Layer 5 of a small transformer language model trained on English Wikipedia (9 layers, counted from 0, width 128).
A neuron's activation on a vector x is GELU(weights . x + bias), where the dot is the dot product.
The model reads these tokens: " the" " ph" "r" "asing" " was" " rather" " too" " high" "b" "row" " for"

The vector x that enters this layer's MLP at each token. A number n stands for (n - 128) times 0.061.
0 " the": 122, 118, 139, 124, 124, 113, 123, 124, 131, 119, 129, 128, 123, 133, 119, 138, 123, 116, 111, 123, 125, 139, 122, 130, 120, 130, 129, 132, 138, 117, 127, 128, 128, 124, 127, 126, 126, 136, 129, 118, 129, 122, 117, 136, 123, 109, 129, 133, 120, 128, 130, 131, 143, 125, 124, 128, 128, 135, 112, 124, 117, 123, 125, 118, 123, 134, 144, 117, 131, 124, 128, 117, 127, 111, 129, 127, 135, 127, 146, 142, 125, 127, 129, 131, 119, 123, 138, 126, 126, 127, 117, 119, 128, 123, 135, 125, 118, 131, 132, 118, 117, 124, 129, 129, 118, 116, 118, 131, 144, 127, 127, 128, 127, 120, 133, 134, 126, 130, 119, 128, 249, 129, 141, 126, 118, 130, 131, 122
1 " ph": 117, 113, 115, 138, 133, 113, 127, 127, 148, 144, 120, 129, 140, 133, 139, 126, 121, 107, 141, 122, 139, 160, 117, 135, 133, 126, 120, 150, 124, 140, 121, 123, 133, 136, 139, 119, 141, 127, 153, 128, 141, 132, 132, 129, 133, 89, 142, 148, 123, 135, 126, 119, 144, 143, 142, 126, 128, 120, 126, 129, 150, 115, 127, 114, 120, 115, 130, 129, 125, 125, 111, 125, 123, 109, 126, 119, 133, 121, 125, 109, 146, 116, 140, 114, 123, 124, 149, 135, 140, 119, 110, 119, 133, 133, 125, 104, 123, 110, 123, 108, 120, 103, 133, 113, 117, 120, 154, 115, 113, 122, 105, 152, 124, 122, 124, 142, 121, 127, 117, 124, 203, 121, 115, 124, 118, 147, 131, 119
2 "r": 123, 111, 101, 129, 131, 140, 118, 122, 159, 145, 117, 137, 148, 127, 142, 129, 130, 110, 111, 127, 136, 135, 131, 148, 122, 140, 123, 140, 132, 119, 119, 147, 152, 162, 136, 117, 145, 122, 153, 119, 106, 154, 124, 137, 104, 107, 136, 119, 122, 122, 130, 110, 142, 126, 139, 135, 127, 120, 144, 139, 130, 114, 132, 120, 112, 107, 132, 129, 130, 120, 113, 127, 109, 98, 138, 110, 112, 126, 105, 141, 146, 131, 109, 143, 130, 138, 128, 131, 122, 127, 120, 135, 156, 122, 128, 134, 115, 102, 131, 115, 116, 112, 125, 116, 130, 125, 116, 122, 144, 124, 114, 136, 121, 136, 107, 103, 119, 115, 134, 124, 203, 136, 109, 134, 113, 144, 128, 137
3 "asing": 117, 117, 107, 123, 124, 134, 138, 133, 134, 122, 127, 112, 144, 125, 131, 124, 112, 124, 130, 132, 103, 125, 126, 147, 131, 113, 123, 128, 129, 108, 121, 124, 126, 139, 139, 116, 138, 118, 138, 118, 114, 142, 123, 117, 123, 93, 140, 130, 117, 134, 126, 134, 142, 135, 154, 121, 136, 132, 137, 154, 143, 124, 137, 129, 113, 117, 128, 131, 128, 128, 137, 125, 118, 132, 116, 105, 123, 150, 129, 139, 128, 119, 113, 135, 124, 112, 130, 131, 142, 129, 130, 118, 128, 132, 138, 109, 124, 101, 146, 119, 127, 125, 138, 110, 137, 124, 116, 109, 130, 113, 124, 136, 129, 121, 133, 140, 133, 109, 126, 131, 229, 126, 109, 134, 119, 123, 125, 132
4 " was": 138, 113, 132, 131, 131, 127, 120, 125, 138, 116, 123, 132, 138, 115, 140, 118, 136, 123, 133, 117, 113, 122, 136, 132, 114, 117, 109, 149, 141, 128, 126, 139, 132, 138, 121, 116, 123, 119, 116, 105, 130, 125, 137, 116, 128, 115, 123, 141, 127, 143, 118, 123, 142, 139, 124, 112, 134, 123, 119, 141, 148, 131, 124, 112, 121, 143, 105, 133, 139, 132, 120, 123, 131, 111, 141, 131, 126, 136, 78, 131, 126, 119, 130, 120, 125, 125, 136, 125, 127, 112, 112, 126, 139, 112, 126, 126, 130, 127, 163, 128, 125, 104, 154, 127, 131, 124, 137, 118, 130, 125, 118, 129, 128, 132, 122, 119, 127, 133, 119, 121, 230, 126, 122, 135, 122, 121, 129, 132
5 " rather": 149, 131, 118, 132, 141, 120, 114, 129, 124, 120, 134, 123, 121, 107, 139, 148, 106, 111, 135, 123, 127, 120, 118, 137, 132, 107, 119, 148, 148, 124, 139, 119, 143, 132, 124, 129, 129, 121, 143, 102, 127, 123, 125, 121, 138, 106, 133, 119, 121, 129, 126, 125, 142, 147, 139, 118, 116, 114, 133, 132, 144, 106, 111, 112, 116, 135, 132, 131, 129, 129, 115, 145, 123, 144, 120, 110, 114, 115, 116, 113, 124, 125, 123, 133, 94, 124, 134, 137, 126, 116, 146, 141, 139, 130, 126, 116, 115, 119, 155, 138, 143, 106, 142, 136, 118, 131, 118, 107, 130, 111, 131, 149, 121, 130, 125, 140, 124, 132, 132, 128, 217, 120, 102, 130, 122, 159, 137, 133
6 " too": 139, 118, 127, 131, 140, 114, 121, 123, 131, 127, 126, 130, 129, 102, 135, 144, 103, 120, 135, 111, 130, 125, 126, 125, 115, 120, 127, 133, 138, 139, 137, 116, 147, 126, 119, 122, 118, 113, 138, 106, 138, 122, 137, 124, 137, 116, 134, 132, 115, 149, 119, 127, 142, 140, 125, 124, 99, 120, 133, 129, 119, 117, 129, 113, 119, 142, 141, 143, 127, 136, 128, 149, 128, 141, 114, 121, 107, 125, 129, 119, 125, 118, 117, 152, 94, 122, 140, 141, 137, 119, 126, 134, 131, 134, 128, 124, 132, 110, 161, 131, 132, 113, 144, 152, 121, 134, 116, 115, 138, 102, 122, 133, 117, 128, 121, 123, 116, 128, 123, 114, 219, 124, 97, 127, 115, 142, 141, 133
7 " high": 127, 118, 130, 122, 128, 121, 112, 124, 135, 137, 126, 108, 134, 107, 129, 136, 119, 128, 136, 129, 124, 133, 116, 134, 101, 98, 140, 152, 119, 121, 140, 125, 131, 121, 129, 123, 125, 113, 133, 115, 136, 130, 126, 117, 138, 108, 139, 113, 113, 141, 120, 135, 142, 152, 135, 103, 126, 124, 147, 146, 115, 122, 116, 120, 118, 137, 137, 138, 130, 128, 118, 138, 130, 131, 113, 141, 110, 132, 142, 120, 114, 116, 124, 119, 86, 114, 125, 148, 113, 116, 126, 125, 135, 140, 120, 135, 134, 117, 153, 137, 149, 137, 147, 132, 135, 127, 116, 123, 117, 123, 121, 150, 114, 118, 120, 162, 130, 124, 134, 127, 218, 121, 105, 118, 107, 132, 138, 126
8 "b": 139, 120, 129, 124, 111, 122, 113, 128, 133, 145, 118, 122, 139, 127, 137, 141, 132, 117, 143, 101, 128, 153, 129, 125, 112, 130, 129, 147, 131, 135, 141, 126, 144, 130, 125, 125, 137, 115, 137, 117, 122, 125, 130, 118, 129, 135, 124, 129, 133, 136, 114, 130, 142, 146, 134, 118, 132, 112, 142, 123, 133, 132, 152, 120, 115, 119, 132, 105, 126, 111, 124, 124, 124, 128, 144, 134, 126, 124, 122, 112, 125, 124, 118, 121, 118, 136, 115, 134, 113, 105, 102, 148, 146, 173, 113, 118, 134, 118, 148, 108, 111, 130, 131, 126, 140, 138, 94, 117, 121, 115, 129, 133, 119, 141, 106, 123, 115, 121, 111, 122, 218, 133, 124, 130, 117, 113, 127, 124
9 "row": 135, 112, 147, 141, 123, 124, 130, 127, 148, 120, 133, 126, 140, 116, 140, 130, 132, 123, 134, 140, 123, 128, 131, 131, 91, 118, 125, 119, 107, 116, 132, 103, 143, 129, 153, 121, 119, 126, 130, 122, 111, 140, 121, 127, 132, 126, 131, 112, 111, 138, 101, 127, 142, 136, 144, 124, 124, 120, 143, 141, 124, 117, 115, 125, 103, 132, 128, 151, 125, 125, 134, 132, 117, 119, 135, 125, 110, 133, 124, 134, 102, 116, 114, 154, 117, 116, 122, 144, 115, 121, 112, 130, 153, 151, 122, 115, 126, 102, 150, 116, 120, 136, 125, 127, 146, 142, 102, 135, 132, 130, 134, 139, 135, 120, 109, 131, 127, 124, 130, 122, 221, 142, 111, 143, 107, 112, 126, 115
10 " for": 132, 130, 115, 132, 116, 118, 115, 112, 137, 138, 128, 132, 123, 119, 132, 132, 136, 139, 130, 116, 120, 125, 115, 132, 111, 128, 132, 133, 130, 144, 134, 115, 123, 136, 128, 125, 146, 124, 123, 119, 111, 132, 138, 117, 125, 112, 129, 116, 118, 139, 123, 118, 142, 138, 122, 126, 121, 131, 133, 114, 131, 128, 131, 115, 110, 130, 118, 131, 144, 118, 141, 125, 137, 137, 121, 137, 118, 129, 122, 136, 115, 118, 125, 134, 91, 118, 118, 127, 120, 116, 125, 131, 137, 134, 120, 124, 123, 115, 171, 147, 135, 128, 155, 117, 125, 119, 129, 124, 137, 127, 134, 115, 125, 111, 133, 136, 115, 115, 130, 135, 230, 128, 109, 131, 131, 104, 136, 115

Each question shows the input weights of one neuron of the MLP. A number n stands for (n - 128) times 0.0058.

n356 (bias -0.057): 145, 136, 142, 167, 136, 128, 149, 91, 147, 75, 139, 63, 131, 142, 103, 140, 172, 117, 138, 118, 145, 98, 121, 150, 116, 148, 129, 142, 149, 147, 144, 70, 50, 143, 147, 44, 144, 128, 139, 173, 122, 171, 121, 114, 76, 134, 139, 145, 128, 129, 122, 169, 104, 157, 121, 156, 155, 115, 147, 131, 97, 195, 123, 116, 138, 89, 132, 121, 114, 71, 141, 114, 177, 113, 156, 93, 115, 180, 131, 174, 124, 150, 128, 168, 156, 138, 149, 107, 116, 97, 123, 115, 93, 101, 132, 120, 136, 108, 143, 131, 102, 151, 131, 115, 121, 148, 40, 142, 133, 152, 137, 139, 90, 110, 122, 95, 157, 136, 160, 102, 116, 93, 212, 105, 139, 134, 119, 120
On which token does it fire most? 9 "row"

n175 (bias -0.044): 155, 110, 125, 133, 125, 90, 133, 129, 121, 148, 120, 166, 118, 119, 55, 112, 111, 112, 131, 125, 144, 142, 68, 156, 104, 182, 102, 118, 149, 71, 137, 113, 106, 105, 101, 109, 114, 57, 166, 122, 145, 104, 109, 151, 155, 141, 117, 142, 161, 112, 89, 141, 126, 166, 114, 143, 111, 160, 133, 125, 113, 125, 164, 60, 153, 103, 119, 139, 143, 123, 179, 123, 168, 180, 139, 143, 127, 112, 168, 119, 68, 134, 113, 139, 137, 128, 120, 138, 116, 122, 154, 141, 116, 107, 139, 153, 173, 141, 134, 197, 110, 127, 141, 146, 128, 138, 50, 93, 223, 124, 136, 157, 84, 95, 86, 113, 154, 116, 150, 87, 104, 147, 176, 115, 182, 135, 153, 117
On which token does it fire most, and how strongly? 6 " too", at about 1.4

n446 (bias -0.034): 127, 90, 106, 149, 155, 157, 154, 128, 120, 123, 124, 76, 109, 93, 156, 94, 122, 104, 132, 158, 114, 139, 82, 97, 156, 145, 109, 131, 145, 136, 98, 133, 110, 138, 117, 153, 127, 149, 117, 131, 144, 141, 151, 107, 166, 128, 185, 107, 90, 126, 121, 101, 118, 155, 124, 158, 109, 70, 133, 106, 128, 115, 131, 98, 120, 112, 155, 122, 78, 152, 136, 119, 140, 124, 122, 145, 90, 138, 126, 148, 137, 169, 158, 129, 137, 103, 116, 137, 102, 150, 163, 82, 133, 122, 108, 162, 170, 153, 116, 170, 168, 138, 115, 134, 159, 107, 114, 137, 171, 155, 115, 171, 193, 124, 100, 113, 90, 107, 144, 116, 116, 142, 110, 150, 138, 131, 138, 106
On which three tokens does it fire most, strongest first? 7 " high", 5 " rather", 2 "r"

n132 (bias -0.037): 116, 147, 141, 126, 123, 103, 120, 128, 138, 133, 144, 147, 137, 100, 123, 139, 149, 156, 108, 129, 115, 94, 132, 151, 131, 93, 155, 130, 119, 120, 145, 91, 122, 105, 130, 110, 113, 84, 135, 86, 134, 123, 209, 83, 135, 151, 106, 130, 122, 169, 110, 159, 127, 167, 124, 97, 129, 70, 135, 125, 134, 117, 140, 177, 174, 150, 97, 104, 125, 105, 177, 115, 161, 165, 145, 134, 185, 173, 123, 127, 119, 134, 151, 131, 129, 96, 207, 134, 125, 147, 104, 131, 147, 145, 180, 110, 113, 113, 130, 91, 148, 108, 146, 122, 122, 107, 107, 178, 100, 146, 120, 126, 77, 126, 66, 101, 165, 151, 145, 166, 120, 130, 121, 133, 114, 117, 120, 120
On which token does it fire most? 4 " was"

n112 (bias -0.054): 112, 128, 137, 130, 142, 87, 153, 127, 152, 127, 89, 152, 137, 139, 66, 144, 149, 109, 63, 125, 100, 103, 67, 218, 110, 121, 133, 107, 181, 149, 124, 131, 110, 125, 88, 135, 137, 125, 77, 155, 164, 125, 150, 143, 69, 119, 90, 136, 152, 94, 180, 127, 128, 152, 97, 155, 117, 138, 133, 150, 91, 133, 141, 157, 129, 114, 162, 114, 113, 80, 118, 130, 149, 131, 176, 135, 168, 148, 180, 207, 110, 168, 120, 123, 165, 205, 138, 86, 156, 119, 175, 98, 129, 79, 132, 98, 111, 110, 146, 111, 109, 134, 77, 69, 107, 103, 83, 149, 154, 119, 137, 130, 84, 175, 122, 126, 134, 147, 131, 145, 112, 161, 153, 153, 140, 113, 118, 153
On which token does it fire most? 0 " the"

n399 (bias -0.026): 152, 124, 135, 132, 136, 96, 168, 132, 116, 103, 134, 165, 142, 127, 71, 158, 178, 119, 161, 138, 103, 120, 123, 106, 85, 165, 118, 154, 160, 120, 132, 111, 124, 135, 151, 90, 103, 122, 162, 145, 204, 107, 194, 98, 119, 128, 122, 117, 103, 121, 89, 122, 134, 182, 66, 140, 151, 117, 118, 161, 90, 153, 115, 139, 133, 139, 125, 106, 134, 134, 156, 107, 160, 155, 117, 80, 105, 165, 148, 125, 121, 111, 145, 72, 104, 161, 153, 113, 106, 124, 109, 116, 140, 85, 126, 150, 170, 95, 145, 106, 118, 130, 137, 116, 120, 93, 130, 128, 168, 122, 120, 129, 130, 118, 101, 69, 127, 167, 113, 100, 113, 112, 139, 187, 151, 124, 150, 81
On which token does it fire most, and how strongly? 4 " was", at about 1.7

n188 (bias -0.054): 150, 138, 144, 113, 135, 112, 121, 126, 175, 94, 157, 145, 154, 128, 115, 164, 160, 94, 89, 125, 111, 66, 115, 213, 148, 114, 131, 99, 146, 125, 144, 150, 114, 156, 85, 126, 138, 99, 168, 96, 150, 154, 113, 140, 158, 127, 106, 142, 139, 111, 136, 144, 124, 173, 104, 136, 160, 142, 125, 92, 102, 164, 122, 144, 129, 101, 96, 91, 118, 112, 158, 159, 167, 145, 184, 146, 152, 154, 93, 119, 91, 107, 157, 92, 144, 122, 150, 81, 117, 123, 118, 92, 129, 105, 150, 123, 171, 90, 139, 132, 83, 113, 144, 81, 139, 121, 60, 152, 135, 133, 144, 155, 118, 106, 184, 138, 172, 161, 117, 135, 108, 105, 166, 136, 120, 138, 100, 146
On which token does it fire most? 4 " was"

n489 (bias -0.038): 96, 110, 93, 115, 119, 147, 134, 136, 143, 119, 119, 157, 156, 144, 127, 92, 140, 126, 109, 137, 92, 129, 102, 148, 164, 145, 149, 149, 132, 109, 142, 153, 140, 138, 133, 128, 132, 117, 139, 127, 87, 129, 141, 145, 126, 131, 116, 95, 129, 136, 129, 138, 117, 138, 148, 127, 147, 120, 135, 100, 135, 118, 110, 135, 153, 117, 132, 118, 114, 150, 117, 113, 154, 135, 108, 129, 131, 162, 139, 128, 127, 142, 121, 120, 138, 126, 171, 153, 153, 114, 185, 118, 136, 125, 139, 146, 126, 110, 127, 102, 121, 141, 146, 131, 118, 121, 105, 124, 158, 104, 135, 98, 122, 153, 126, 142, 104, 123, 151, 77, 126, 118, 132, 138, 125, 121, 148, 160
On which two tokens does it fire most, strongest first? 2 "r", 3 "asing"

n120 (bias -0.049): 141, 148, 136, 96, 142, 114, 83, 97, 85, 117, 128, 163, 77, 149, 88, 130, 113, 110, 181, 80, 120, 133, 122, 154, 117, 125, 114, 128, 147, 142, 106, 18, 154, 156, 142, 164, 107, 153, 97, 75, 126, 108, 114, 94, 154, 152, 120, 132, 132, 117, 131, 126, 143, 135, 114, 85, 125, 117, 161, 116, 131, 126, 114, 157, 129, 121, 120, 119, 90, 125, 136, 138, 120, 147, 142, 175, 146, 72, 116, 189, 137, 157, 148, 106, 122, 153, 192, 105, 157, 133, 174, 169, 134, 153, 123, 163, 133, 156, 112, 117, 118, 97, 96, 151, 126, 98, 94, 128, 123, 123, 119, 149, 94, 102, 160, 151, 125, 153, 163, 158, 115, 86, 205, 144, 178, 150, 98, 107
On which token does it fire most? 5 " rather"

n416 (bias -0.050): 119, 91, 155, 84, 150, 150, 189, 94, 144, 166, 136, 107, 143, 111, 114, 157, 130, 168, 119, 135, 100, 111, 120, 149, 126, 112, 141, 133, 129, 106, 111, 98, 140, 145, 140, 125, 145, 140, 124, 125, 84, 115, 145, 145, 119, 124, 142, 93, 113, 125, 116, 111, 127, 151, 96, 133, 138, 99, 103, 153, 149, 105, 88, 129, 141, 111, 144, 106, 104, 140, 214, 112, 105, 174, 132, 144, 149, 176, 127, 128, 162, 177, 106, 116, 112, 126, 138, 115, 143, 188, 126, 98, 116, 127, 141, 110, 155, 113, 112, 97, 149, 161, 100, 90, 135, 120, 125, 137, 153, 125, 135, 118, 138, 133, 124, 127, 120, 149, 173, 154, 119, 87, 139, 161, 135, 94, 117, 123
On which token does it fire most, and how strongly? 3 "asing", at about 1.8

n70 (bias -0.051): 116, 116, 136, 71, 120, 123, 148, 208, 83, 126, 147, 136, 144, 130, 137, 149, 158, 153, 153, 154, 120, 122, 104, 137, 149, 115, 141, 126, 169, 124, 151, 105, 117, 147, 149, 122, 161, 177, 141, 99, 161, 142, 128, 113, 144, 125, 170, 131, 99, 83, 120, 115, 117, 166, 101, 132, 160, 117, 120, 117, 108, 114, 156, 139, 135, 131, 197, 79, 114, 131, 160, 141, 151, 134, 137, 131, 117, 129, 108, 94, 76, 135, 117, 119, 170, 103, 128, 76, 124, 136, 132, 136, 115, 147, 117, 103, 143, 121, 108, 126, 155, 129, 97, 108, 138, 159, 86, 140, 113, 100, 150, 161, 133, 117, 140, 123, 118, 116, 136, 165, 123, 76, 134, 155, 135, 109, 106, 115
On which two tokens does it fire most, strongest first? 8 "b", 3 "asing"

n290 (bias -0.022): 127, 120, 114, 75, 133, 119, 180, 152, 126, 142, 124, 137, 110, 188, 166, 154, 140, 97, 118, 140, 135, 151, 106, 143, 118, 148, 150, 132, 163, 178, 89, 131, 116, 75, 149, 97, 111, 94, 150, 158, 138, 141, 161, 116, 128, 139, 143, 166, 146, 84, 112, 91, 99, 149, 120, 138, 117, 110, 143, 169, 167, 74, 140, 132, 121, 75, 166, 95, 86, 72, 127, 106, 94, 118, 131, 132, 124, 127, 105, 150, 124, 144, 85, 96, 134, 154, 106, 129, 92, 154, 123, 142, 85, 126, 115, 135, 113, 157, 81, 122, 166, 143, 145, 130, 128, 193, 117, 111, 167, 167, 110, 112, 113, 118, 131, 119, 149, 129, 153, 104, 121, 98, 140, 169, 155, 146, 111, 114
On which token does it fire most, and how strongly? 2 "r", at about 1.1

n9 (bias -0.037): 138, 100, 135, 129, 126, 152, 91, 140, 111, 126, 126, 98, 93, 103, 126, 105, 159, 148, 115, 136, 134, 128, 143, 133, 136, 133, 105, 129, 119, 105, 116, 104, 134, 90, 120, 80, 90, 103, 158, 136, 122, 136, 117, 127, 140, 142, 149, 147, 98, 150, 131, 111, 142, 137, 148, 128, 138, 127, 121, 146, 131, 119, 105, 119, 117, 110, 133, 134, 117, 155, 102, 138, 134, 117, 142, 154, 120, 128, 147, 134, 139, 137, 158, 124, 129, 130, 134, 115, 135, 87, 124, 128, 130, 99, 117, 140, 134, 149, 126, 120, 118, 129, 137, 153, 126, 127, 62, 162, 125, 138, 106, 99, 141, 142, 141, 132, 146, 161, 137, 112, 129, 167, 156, 117, 118, 151, 117, 108
On which token does it fire most? 9 "row"

n348 (bias -0.051): 141, 100, 142, 139, 139, 124, 137, 172, 113, 73, 152, 137, 130, 149, 138, 87, 130, 147, 135, 142, 139, 136, 108, 108, 107, 97, 130, 139, 159, 148, 58, 138, 140, 56, 109, 92, 91, 131, 142, 84, 195, 88, 133, 148, 148, 140, 139, 146, 123, 116, 132, 166, 118, 199, 123, 139, 152, 111, 96, 175, 149, 125, 158, 81, 107, 98, 159, 104, 106, 88, 157, 67, 122, 110, 114, 132, 86, 145, 95, 148, 103, 121, 115, 117, 184, 118, 158, 121, 70, 122, 154, 153, 97, 152, 131, 120, 164, 158, 119, 139, 145, 116, 133, 148, 128, 149, 102, 128, 140, 99, 107, 140, 140, 160, 157, 125, 111, 154, 165, 129, 118, 123, 128, 184, 130, 119, 144, 128
On which two tokens does it fire most, strongest first? 4 " was", 8 "b"

n117 (bias -0.022): 82, 101, 170, 114, 156, 127, 145, 127, 131, 90, 131, 112, 100, 152, 143, 136, 120, 131, 147, 144, 158, 127, 117, 154, 149, 143, 122, 118, 84, 128, 102, 117, 131, 119, 153, 120, 125, 144, 126, 131, 112, 118, 161, 156, 111, 130, 162, 119, 118, 125, 131, 72, 126, 128, 123, 125, 128, 167, 113, 133, 154, 140, 101, 131, 137, 146, 96, 123, 144, 145, 120, 108, 133, 153, 127, 122, 134, 127, 107, 167, 104, 121, 136, 150, 116, 137, 156, 106, 98, 111, 117, 102, 143, 88, 124, 96, 122, 124, 129, 111, 163, 153, 142, 130, 125, 89, 117, 154, 135, 133, 147, 107, 122, 152, 120, 125, 149, 120, 127, 136, 126, 162, 157, 111, 136, 109, 130, 59
On which token does it fire most? 9 "row"

n40 (bias -0.070): 150, 147, 126, 142, 124, 109, 155, 130, 83, 90, 128, 103, 131, 116, 98, 164, 150, 134, 150, 120, 138, 125, 126, 157, 137, 148, 159, 145, 120, 112, 108, 101, 152, 83, 126, 156, 144, 103, 129, 135, 128, 149, 135, 140, 132, 159, 122, 82, 131, 153, 109, 150, 172, 129, 112, 97, 143, 118, 116, 169, 112, 176, 127, 143, 115, 125, 105, 123, 113, 125, 148, 76, 160, 165, 167, 153, 80, 110, 156, 124, 125, 146, 166, 143, 100, 157, 116, 98, 157, 130, 92, 135, 124, 138, 143, 125, 118, 151, 101, 108, 99, 184, 133, 119, 127, 110, 103, 168, 121, 175, 149, 158, 147, 109, 101, 88, 113, 151, 153, 127, 110, 82, 145, 110, 120, 91, 110, 120
On which token does it fire most? 8 "b"

n225 (bias -0.067): 110, 110, 151, 120, 171, 113, 120, 118, 108, 122, 158, 84, 126, 96, 97, 91, 141, 119, 96, 166, 137, 97, 111, 141, 121, 113, 147, 86, 138, 132, 158, 85, 77, 116, 168, 137, 118, 117, 144, 124, 183, 145, 142, 108, 129, 130, 138, 154, 150, 97, 142, 119, 101, 141, 129, 166, 125, 86, 91, 149, 110, 69, 148, 143, 156, 152, 127, 99, 131, 94, 169, 134, 142, 150, 105, 122, 101, 153, 222, 131, 119, 138, 92, 175, 93, 125, 142, 135, 168, 122, 115, 133, 133, 57, 173, 140, 120, 152, 118, 169, 146, 123, 112, 150, 140, 153, 98, 118, 157, 146, 188, 137, 93, 125, 105, 161, 147, 162, 152, 125, 116, 116, 89, 146, 159, 154, 132, 109
On which token does it fire most, and how strongly? 6 " too", at about 1

n138 (bias -0.030): 96, 111, 137, 102, 161, 124, 89, 99, 153, 164, 135, 121, 124, 132, 119, 154, 135, 137, 112, 179, 109, 131, 93, 129, 115, 130, 142, 136, 162, 138, 163, 89, 160, 132, 100, 140, 77, 156, 138, 101, 181, 82, 89, 119, 121, 100, 122, 148, 150, 142, 125, 108, 118, 165, 122, 104, 135, 146, 151, 136, 127, 128, 131, 123, 137, 122, 134, 110, 113, 67, 153, 129, 156, 155, 107, 159, 128, 129, 137, 130, 155, 123, 102, 134, 104, 122, 146, 116, 123, 120, 147, 146, 120, 148, 144, 162, 151, 132, 132, 161, 127, 130, 138, 155, 147, 123, 100, 108, 124, 101, 77, 150, 111, 151, 136, 142, 117, 155, 115, 151, 110, 111, 114, 112, 111, 110, 192, 107
On which token does it fire most, and how strongly? 7 " high", at about 3.2

n411 (bias -0.069): 122, 113, 72, 125, 113, 141, 181, 154, 83, 92, 143, 148, 129, 122, 91, 118, 197, 122, 114, 159, 153, 109, 127, 163, 129, 142, 174, 90, 102, 117, 147, 103, 99, 166, 167, 129, 174, 90, 162, 127, 108, 144, 192, 96, 127, 131, 71, 158, 142, 108, 140, 117, 154, 91, 74, 168, 135, 113, 99, 145, 69, 166, 122, 120, 102, 130, 174, 103, 130, 136, 140, 129, 192, 119, 144, 136, 105, 162, 120, 131, 160, 145, 93, 126, 123, 135, 152, 122, 145, 132, 114, 105, 136, 47, 104, 165, 174, 126, 114, 156, 131, 89, 135, 120, 140, 115, 112, 109, 198, 175, 123, 150, 128, 107, 131, 94, 121, 96, 188, 130, 103, 102, 136, 153, 165, 188, 98, 113
On which token does it fire most, and how strongly? 2 "r", at about 1

n404 (bias -0.035): 118, 142, 170, 114, 101, 119, 109, 167, 165, 141, 120, 170, 83, 105, 68, 164, 157, 133, 86, 121, 139, 132, 108, 97, 145, 127, 140, 136, 117, 115, 160, 134, 113, 150, 79, 101, 111, 84, 119, 83, 136, 100, 123, 99, 168, 129, 131, 123, 124, 130, 140, 115, 106, 143, 106, 107, 152, 109, 139, 91, 140, 170, 96, 144, 145, 100, 135, 119, 154, 134, 121, 172, 145, 188, 103, 129, 154, 121, 126, 145, 124, 104, 123, 154, 108, 120, 158, 79, 144, 111, 121, 149, 95, 144, 131, 125, 157, 97, 141, 186, 95, 94, 154, 137, 71, 132, 119, 120, 191, 100, 107, 90, 128, 112, 119, 104, 108, 87, 171, 99, 105, 131, 168, 140, 150, 159, 188, 139
On which three tokens does it fire most, strongest first? 6 " too", 10 " for", 5 " rather"

n507 (bias -0.051): 101, 130, 127, 128, 123, 98, 141, 121, 158, 116, 137, 167, 132, 132, 129, 83, 166, 140, 120, 106, 103, 108, 141, 151, 133, 140, 159, 146, 128, 134, 125, 144, 104, 96, 156, 117, 135, 122, 155, 107, 125, 152, 140, 131, 67, 125, 139, 130, 120, 147, 127, 125, 113, 111, 127, 159, 139, 153, 122, 145, 101, 176, 119, 103, 141, 70, 151, 106, 148, 133, 171, 86, 155, 135, 135, 136, 113, 137, 107, 137, 69, 102, 150, 86, 123, 101, 147, 107, 154, 99, 141, 125, 67, 155, 167, 116, 151, 115, 137, 163, 111, 143, 161, 129, 127, 66, 117, 138, 135, 133, 118, 108, 95, 103, 126, 118, 119, 151, 122, 98, 119, 95, 173, 135, 150, 161, 146, 111
On which token does it fire most, and how strongly? 10 " for", at about 1.1

n109 (bias -0.044): 128, 112, 172, 109, 117, 147, 123, 144, 161, 150, 114, 115, 124, 125, 78, 152, 149, 92, 131, 130, 115, 116, 102, 139, 121, 173, 169, 178, 84, 179, 165, 85, 151, 136, 113, 126, 86, 162, 124, 116, 123, 164, 121, 132, 138, 123, 164, 132, 143, 60, 119, 110, 131, 142, 88, 127, 181, 181, 135, 120, 114, 132, 97, 129, 158, 110, 160, 100, 83, 132, 95, 145, 125, 90, 168, 177, 123, 77, 164, 132, 157, 182, 107, 118, 118, 139, 120, 72, 129, 141, 130, 119, 153, 149, 122, 116, 149, 124, 115, 89, 141, 133, 130, 115, 163, 140, 118, 114, 137, 120, 218, 142, 111, 138, 140, 177, 105, 147, 167, 122, 106, 92, 148, 114, 96, 145, 143, 137
On which two tokens does it fire most, strongest first? 8 "b", 7 " high"

n151 (bias 0.000): 148, 125, 174, 136, 154, 129, 128, 127, 128, 122, 136, 136, 123, 145, 157, 111, 130, 130, 85, 147, 125, 94, 134, 133, 152, 108, 115, 137, 137, 151, 180, 132, 103, 99, 157, 138, 93, 124, 122, 130, 178, 110, 125, 141, 178, 150, 141, 149, 162, 125, 126, 89, 90, 105, 133, 151, 138, 127, 119, 129, 89, 116, 140, 124, 117, 181, 170, 119, 147, 73, 148, 113, 107, 157, 145, 152, 113, 136, 125, 170, 147, 107, 89, 83, 123, 107, 161, 77, 118, 96, 134, 154, 120, 85, 167, 116, 123, 120, 125, 147, 129, 107, 117, 138, 118, 105, 118, 122, 225, 115, 130, 122, 125, 101, 149, 146, 114, 89, 158, 114, 121, 114, 155, 94, 195, 159, 175, 132
On which token does it fire most, and how strongly? 0 " the", at about 0.76

n392 (bias -0.047): 123, 142, 125, 153, 148, 133, 151, 156, 105, 65, 134, 81, 100, 151, 100, 100, 117, 115, 148, 100, 175, 64, 113, 150, 173, 119, 154, 82, 146, 147, 76, 111, 161, 113, 138, 135, 91, 82, 134, 132, 88, 136, 120, 141, 163, 134, 149, 110, 122, 131, 130, 161, 115, 127, 122, 148, 149, 133, 147, 198, 128, 141, 167, 102, 96, 84, 170, 91, 91, 99, 137, 126, 154, 154, 127, 163, 80, 153, 111, 171, 130, 208, 116, 72, 142, 130, 205, 89, 155, 128, 161, 94, 100, 143, 126, 138, 142, 139, 122, 146, 116, 132, 110, 118, 103, 126, 104, 106, 149, 136, 102, 152, 150, 176, 182, 154, 130, 70, 172, 78, 116, 104, 161, 116, 167, 147, 157, 102
On which token does it fire most? 3 "asing"